Layer 4 of a small transformer language model trained on English Wikipedia (8 layers, counted from 0, width 96).
A neuron's activation on a vector x is GELU(gate . x) times (in . x), where the dot is the dot product.

Input weights of the MLP neurons that the questions are about. A number n stands for n times 0.0013.
n58 gate: 163 -90 -205 -308 15 -131 86 -11 -63 199 12 99 39 -23 70 -312 83 -119 72 69 141 -316 -63 22 23 294 177 79 -8 30 34 -41 -149 15 -291 177 57 60 66 -151 -76 53 -188 -126 4 22 15 58 49 103 -37 -38 -30 -182 -180 102 56 61 101 -18 49 56 0 -189 31 22 66 -154 -8 -221 -26 154 -108 26 244 56 64 -134 -216 -29 -280 101 -54 -111 8 -84 -163 -151 -68 114 124 54 172 -82 23 47
n153 gate: -251 70 -51 -79 52 -114 169 143 120 63 -273 149 -330 83 -139 66 -48 -4 -167 -194 -19 -110 -66 105 243 -208 -4 -183 -15 -80 -68 70 -191 37 125 -160 119 30 54 0 -156 170 -166 -58 -96 -127 -164 -4 -4 -34 33 -15 -56 -161 -85 170 22 98 -121 -204 11 -41 -23 -102 -137 142 69 148 -56 -140 255 -32 11 -216 23 -106 67 89 41 -250 26 133 45 183 -115 64 -61 -63 -67 22 -133 -27 15 187 105 -46
n301 gate: -27 38 -188 -159 192 -42 68 68 206 -80 -59 171 307 -46 142 210 134 49 168 22 38 -31 -140 -56 195 -225 -53 -232 -203 49 -77 -102 -196 -183 -88 -123 88 -80 -110 -145 -111 -27 95 146 91 165 23 179 -168 128 129 15 -179 30 -11 205 106 -116 30 0 -229 -30 221 -19 -98 -22 -12 -11 -92 23 -26 -74 -89 -26 174 0 -187 111 0 112 -4 113 255 71 103 -12 185 126 96 33 266 -133 -70 195 -8 -44
n312 gate: 116 -205 -128 -82 69 92 36 -196 -32 -293 201 -39 259 8 135 -79 -117 40 -101 -35 147 54 -236 -24 -207 -198 -77 -47 -57 -91 274 -148 -152 -105 144 -158 -4 -137 -25 57 -109 20 76 32 12 -198 53 120 32 184 8 -159 -8 259 56 28 104 253 -12 -27 101 64 -209 -40 -54 143 280 -24 12 -224 -111 106 -70 -12 -172 -271 -141 164 -36 -146 93 100 258 -8 81 -127 -162 -113 49 35 85 100 -238 215 -78 101
n366 gate: -89 154 -146 110 -137 -222 -71 -11 138 -203 137 63 -235 77 7 142 -87 78 163 44 -46 -174 -105 -93 -228 49 -42 -72 148 -33 134 -26 11 330 -22 108 -76 -242 172 -34 -133 151 -64 119 -8 138 19 -160 57 -38 -173 226 -178 67 -131 15 -90 -100 15 131 239 83 -104 -82 8 -145 -27 -33 72 -161 -282 -114 -73 135 27 -37 144 67 23 -30 -217 150 112 45 -57 150 199 -110 156 66 52 19 166 -164 88 18
n367 gate: -18 -11 175 189 -231 56 133 -172 -28 -91 -33 -162 -84 179 -115 156 -42 45 21 0 -239 -177 -101 104 25 -342 -4 -37 7 -163 -122 -144 88 -18 34 76 -191 117 0 78 50 56 67 24 -35 66 -39 -30 128 147 130 -71 -46 -38 14 63 -133 107 -42 -20 21 46 -194 -97 7 66 44 -3 64 -144 69 -72 76 -304 143 35 49 48 -67 -38 11 -74 72 94 0 -97 149 166 170 -389 41 58 29 -129 204 68
n58 in: 184 -70 -48 167 -304 19 -196 -151 -124 -296 -69 -197 108 -57 22 66 97 -55 -52 40 -192 -175 81 -26 -4 186 37 0 -112 -102 -53 -85 -107 -4 169 40 0 -15 -123 15 4 0 -48 59 107 -135 112 -21 172 76 -148 124 67 -7 -107 137 -15 94 0 -25 213 4 0 -47 -84 391 -42 18 15 200 -124 72 198 99 30 59 -119 190 -180 47 -187 7 -185 15 -126 110 -108 -328 135 44 83 -50 80 -99 57 172
n153 in: -3 158 107 -154 44 0 127 -127 0 -101 227 -72 -63 -137 -123 53 24 119 -24 124 3 -179 -30 155 -61 -125 182 -71 -37 -17 -85 117 247 -135 75 -129 287 -10 -31 -40 -125 61 249 73 13 -7 74 26 -119 -14 70 -20 209 -143 -137 -114 47 -41 247 49 27 -181 14 -63 242 -40 230 -43 -3 130 -99 -121 -117 93 -10 -90 34 -49 193 138 -44 -164 -75 -136 74 -3 -24 -7 -27 -131 -82 3 -17 23 -61 -26
n301 in: -70 -202 21 -59 219 11 -74 187 -56 181 133 28 81 -141 88 98 -25 -98 -50 100 101 -22 -85 14 11 -32 -14 -244 32 45 33 32 106 154 -317 17 268 -135 -129 -36 50 -100 -100 -7 124 -172 -39 10 -129 -159 184 -173 -253 4 -21 14 -7 79 81 -124 -122 -99 69 -24 -92 -140 -37 73 -7 103 74 35 25 106 36 25 46 -130 -22 -178 -125 181 -7 -123 -121 -217 228 150 61 136 -68 22 -178 222 173 -131
n312 in: 303 -141 -33 -200 278 15 19 52 -77 126 35 -18 -46 -170 22 -107 93 99 142 -134 -245 -115 85 -51 -11 -15 -93 -118 203 22 -11 -93 59 75 -216 -234 -37 112 66 -175 -49 -101 205 187 89 -29 19 -136 45 -98 -137 19 93 7 -115 -63 -78 91 -89 97 26 -78 -209 -132 -249 128 35 -15 131 -322 -103 185 61 -210 -19 -196 127 -62 109 -117 60 89 167 51 -101 76 4 37 11 -18 -142 -96 197 151 -57 -86
n366 in: -76 -57 85 68 33 106 -122 28 -245 -61 -42 100 263 17 362 77 -25 73 -86 -44 240 172 -24 -80 128 65 -131 -86 -313 84 37 -134 61 -86 -190 -124 -258 -41 -490 -53 152 -49 204 -28 154 76 -214 -27 148 95 57 -50 -16 133 -69 127 -16 79 -231 -189 -57 -253 58 8 -202 -72 85 219 107 12 84 -131 -326 57 25 -49 119 -98 8 -224 90 61 -96 -65 114 66 13 4 119 -36 17 -185 -71 61 66 -12
n367 in: 139 154 -271 -199 -8 -58 96 191 125 77 88 -11 -76 168 -53 42 27 -144 97 161 -62 -344 161 -129 31 -104 -12 158 140 19 231 119 184 116 -183 -95 -23 -15 136 -50 81 54 158 -159 -100 -114 93 -96 -256 -121 -81 94 58 -34 100 162 54 -238 -176 82 4 -242 -94 -98 -56 -34 -384 64 101 -103 -136 7 -55 57 -188 -65 -15 28 -4 34 -15 -127 -137 76 -231 -102 -32 -101 81 41 114 -258 20 110 -51 52

Each question shows a token from some text and the vector x that enters the MLP there. A number n stands for n times 0.01.

".": 132 -228 -50 3 75 46 -97 -146 154 21 -151 -12 -23 62 3 -92 -108 -101 -147 -88 -64 17 6 8 63 -20 -187 -27 -44 83 -79 116 -43 -17 127 -92 -67 -34 -109 264 -70 137 85 10 -30 194 95 62 -143 12 -126 277 67 -8 -91 31 6 -21 -106 -116 -12 207 11 -117 227 47 -66 30 -204 -12 -150 -49 -50 107 -133 119 -72 -232 -8 -89 24 67 31 -53 18 -90 1 229 41 -21 -183 -134 -54 -115 141 163
The neuron with the highest activation: n301

" Li": 30 104 64 -40 37 50 -33 21 100 -142 -77 -27 163 70 -4 -6 43 193 62 -203 20 -89 -90 28 48 -10 -35 142 122 -8 -63 0 -230 54 113 56 170 50 -44 159 -45 -62 -91 -75 22 -106 47 -33 -15 -227 -59 220 106 42 -34 -17 103 -87 -5 27 -136 139 38 6 208 73 -308 -35 0 187 -142 -98 -40 122 -192 -172 -71 -175 12 -223 43 76 50 -82 79 194 21 265 55 -144 81 151 5 96 -63 6
The neuron with the highest activation: n312

"h": -144 -43 9 -22 49 94 -77 138 -9 -247 -14 -17 -109 20 70 -9 -42 80 -118 -35 125 -159 -162 6 -14 -10 41 230 29 -7 -318 106 -30 239 22 -249 -69 -18 -137 141 -21 -182 4 90 120 -7 -78 66 -153 -153 90 201 15 -72 -57 57 -113 53 -92 59 -46 61 -48 -67 235 143 2 -64 -8 -26 -86 -59 7 -99 -17 13 -145 -111 34 -76 53 54 118 -6 -13 -97 -51 50 -184 -49 77 -177 -93 223 28 132
The neuron with the highest activation: n153

"s": 270 20 -39 11 229 -46 -281 -18 66 -11 -94 -31 -82 40 46 -86 77 71 23 -107 61 -115 -122 77 39 43 52 -10 48 -103 -119 229 -87 -17 -21 147 39 8 -311 10 44 105 57 46 -49 79 50 99 -19 -67 -66 160 86 -22 144 -68 67 -11 -78 46 -156 -74 -88 87 131 77 -9 -35 -8 193 -29 27 -52 81 -125 75 -56 -314 71 -36 54 -80 -8 -35 5 -51 -13 82 144 17 65 -33 -111 -139 -18 111
The neuron with the highest activation: n312

"\n": 76 -117 -148 135 -12 -39 154 121 71 -136 13 83 98 180 37 -34 11 69 -7 -215 39 100 -82 160 35 -13 28 -23 72 8 -117 162 83 129 203 49 -87 -67 -109 11 142 98 133 -80 -148 86 120 113 -85 4 -94 239 -49 -66 133 114 56 168 -192 -91 -7 180 -125 -101 104 -10 -94 27 -59 -15 -155 -179 -163 133 -75 -12 -183 -238 -109 -105 69 103 57 -19 -64 83 -113 69 92 28 -132 9 -64 -244 127 42
Which neuron fires most, and how strongly? n366, at about 2.5

" |": -87 -284 -130 35 133 38 -127 -5 62 168 -52 27 -24 121 -100 -22 29 -25 -47 -41 26 -104 -34 122 156 77 -150 -48 -161 54 -80 102 280 26 53 2 -25 63 -173 165 -26 107 72 105 136 -91 148 99 -15 -27 -39 308 -27 -20 50 94 -25 -70 -20 -89 -114 80 13 -178 198 61 -128 30 -162 57 -67 -31 -76 -124 -70 -106 -96 23 15 -35 184 63 102 -97 10 -11 131 41 -162 106 33 -37 -134 -140 187 -53
The neuron with the highest activation: n301

"e": 48 25 68 119 -86 86 -107 29 -2 -222 -21 22 61 34 -87 -59 113 404 -18 72 -143 -154 -18 23 61 -60 21 85 125 10 -55 69 -83 261 -57 -288 48 -49 -63 91 134 -7 26 43 -85 -14 2 49 -53 53 -27 283 -37 -112 -41 126 33 20 1 113 -112 34 77 -38 154 129 -124 -81 25 -51 -3 17 158 149 -172 83 153 76 -110 -47 74 61 2 10 -45 93 198 204 -26 -21 176 -151 -47 6 -115 -13
Which neuron fires most, and how strongly? n367, at about 2.6

" film": 110 -31 169 -31 181 -94 -44 67 109 -83 58 0 41 196 73 81 -29 -28 -97 -158 -41 -30 15 109 141 132 -99 115 -115 114 -72 90 -197 -18 10 11 -89 173 -27 131 153 -10 -9 167 85 -44 23 42 82 -58 -101 196 -88 -85 31 -109 129 45 0 51 0 206 -91 -39 126 302 -181 0 160 30 1 -70 165 50 -121 13 28 -246 -38 11 37 -205 83 20 15 113 -289 170 12 25 -103 121 -82 -65 231 302
The neuron with the highest activation: n153

"F": -65 -103 89 -26 -56 -88 -167 93 -161 -119 8 0 161 119 -11 -4 101 358 -157 59 -87 78 -136 -31 -69 57 35 231 28 -39 -122 78 51 150 -76 -41 -80 35 -44 -84 24 -180 113 -8 51 -82 -52 45 -58 11 105 216 -36 -74 25 -30 100 79 -92 101 11 -82 21 52 142 -113 -350 -43 183 -100 -107 -142 181 -46 -101 148 -28 -62 31 -8 2 11 207 -98 -133 140 87 99 -11 74 133 -93 -55 -88 -8 -61
Which neuron fires most, and how strongly? n366, at about 1.5

" ": 98 12 47 -41 35 92 -104 -165 164 -88 -152 47 35 212 -54 -183 11 87 -29 -42 23 -58 -128 25 -123 191 -58 16 -74 84 10 159 -17 -2 95 68 -15 122 -181 131 73 21 -80 -29 11 86 -12 -124 -55 -78 0 274 95 -67 75 -35 68 -25 -27 15 -302 83 -81 -210 208 71 -3 99 -11 204 -146 -175 -43 -11 -143 145 5 -186 -92 -121 -99 -24 15 11 -153 142 -37 190 82 -80 67 100 -92 -131 19 40
The two highest activations, in order: n301, n312

"a": -27 -21 179 5 -4 -159 -150 102 11 94 -108 -41 27 156 65 70 -93 109 46 -50 -48 -72 -154 52 49 -142 -168 168 111 36 -67 142 -69 242 49 302 123 -46 -127 -78 -17 -75 44 170 201 141 -253 144 189 152 -140 42 -17 -39 17 -14 8 63 53 -69 -54 114 -22 -20 96 205 70 -19 -137 40 -87 94 41 175 -253 12 -24 -178 70 -23 26 50 77 -109 -131 74 -23 2 -15 208 102 -98 -37 -108 -54 -18
The two highest activations, in order: n367, n153

" in": 113 -224 26 -82 2 34 -41 -39 249 -86 -171 -296 -90 206 76 -209 15 69 -77 6 106 -14 38 -3 77 -46 62 61 70 -47 15 150 -143 47 -27 104 25 97 -151 5 -32 229 -12 126 28 34 -12 -61 11 -104 9 313 94 -178 57 -24 -99 24 -71 85 -98 65 -26 38 64 165 -126 21 -16 4 -86 -40 -29 136 -91 -25 0 -160 44 -74 4 -76 -14 -105 -13 -4 137 210 121 -17 -54 -68 -165 -242 -43 -64
The neuron with the highest activation: n367

"me": 216 43 95 -46 128 -199 -142 8 41 -256 -146 -84 10 139 10 -69 64 200 -232 129 19 108 -196 23 41 -34 -98 173 16 47 -15 144 -233 126 -33 41 99 -132 -116 73 31 -14 -31 106 2 38 -44 74 -12 -29 -84 211 142 -22 119 53 58 39 -22 -44 -30 2 -77 -13 64 26 -177 -51 185 -91 26 120 77 -97 -153 -15 43 -344 -60 -99 71 -8 0 -14 -302 147 59 117 31 -25 122 43 -54 -105 -15 50
The two highest activations, in order: n312, n301

" Tom": -143 106 36 -53 23 -53 -84 -45 -39 -7 1 -23 199 155 27 17 -87 5 251 -25 49 -35 -233 127 60 -142 -219 122 52 20 -324 -135 -84 242 -74 -80 -79 277 -12 95 62 -53 17 -101 94 -102 -43 -22 -36 -71 33 236 -1 141 128 -14 -34 151 114 30 28 173 19 -40 99 73 -215 -88 -54 -205 -38 -67 -35 76 -133 -201 98 -16 -112 -27 99 -65 12 42 -31 44 -158 171 -56 54 -41 -113 9 -55 150 189
The two highest activations, in order: n367, n312

"d": -115 -185 -18 -55 313 1 -209 57 -62 61 -109 19 -5 137 -27 51 10 -67 61 -16 -9 -131 -88 91 -45 150 -80 202 22 82 -204 176 -107 -37 33 -33 -46 -57 -99 17 138 -32 -80 101 -64 13 36 207 16 -63 -130 44 37 -178 132 -222 -20 177 -60 83 -2 41 120 157 32 60 -202 138 -12 180 -87 79 113 99 -25 6 108 -45 9 -5 11 -91 232 -180 -103 -26 96 108 213 -192 102 50 -64 27 -82 -100
The neuron with the highest activation: n301

" the": 131 -143 111 72 93 115 -48 -2 123 -89 -100 31 82 197 -123 -57 -50 -77 6 120 128 -122 -64 41 220 -51 -32 93 -74 138 5 184 -43 60 -28 -176 -12 134 -91 10 -31 21 35 98 32 25 -150 -215 35 -109 -292 190 12 -180 5 -65 -34 112 -91 -31 -96 16 -71 8 157 67 -217 -104 166 -70 -74 214 85 218 -55 74 -21 -255 -163 -128 66 -165 -27 116 100 -112 22 125 -13 36 -41 -40 -121 -37 -14 118
Which neuron fires most, and how strongly? n153, at about 0.23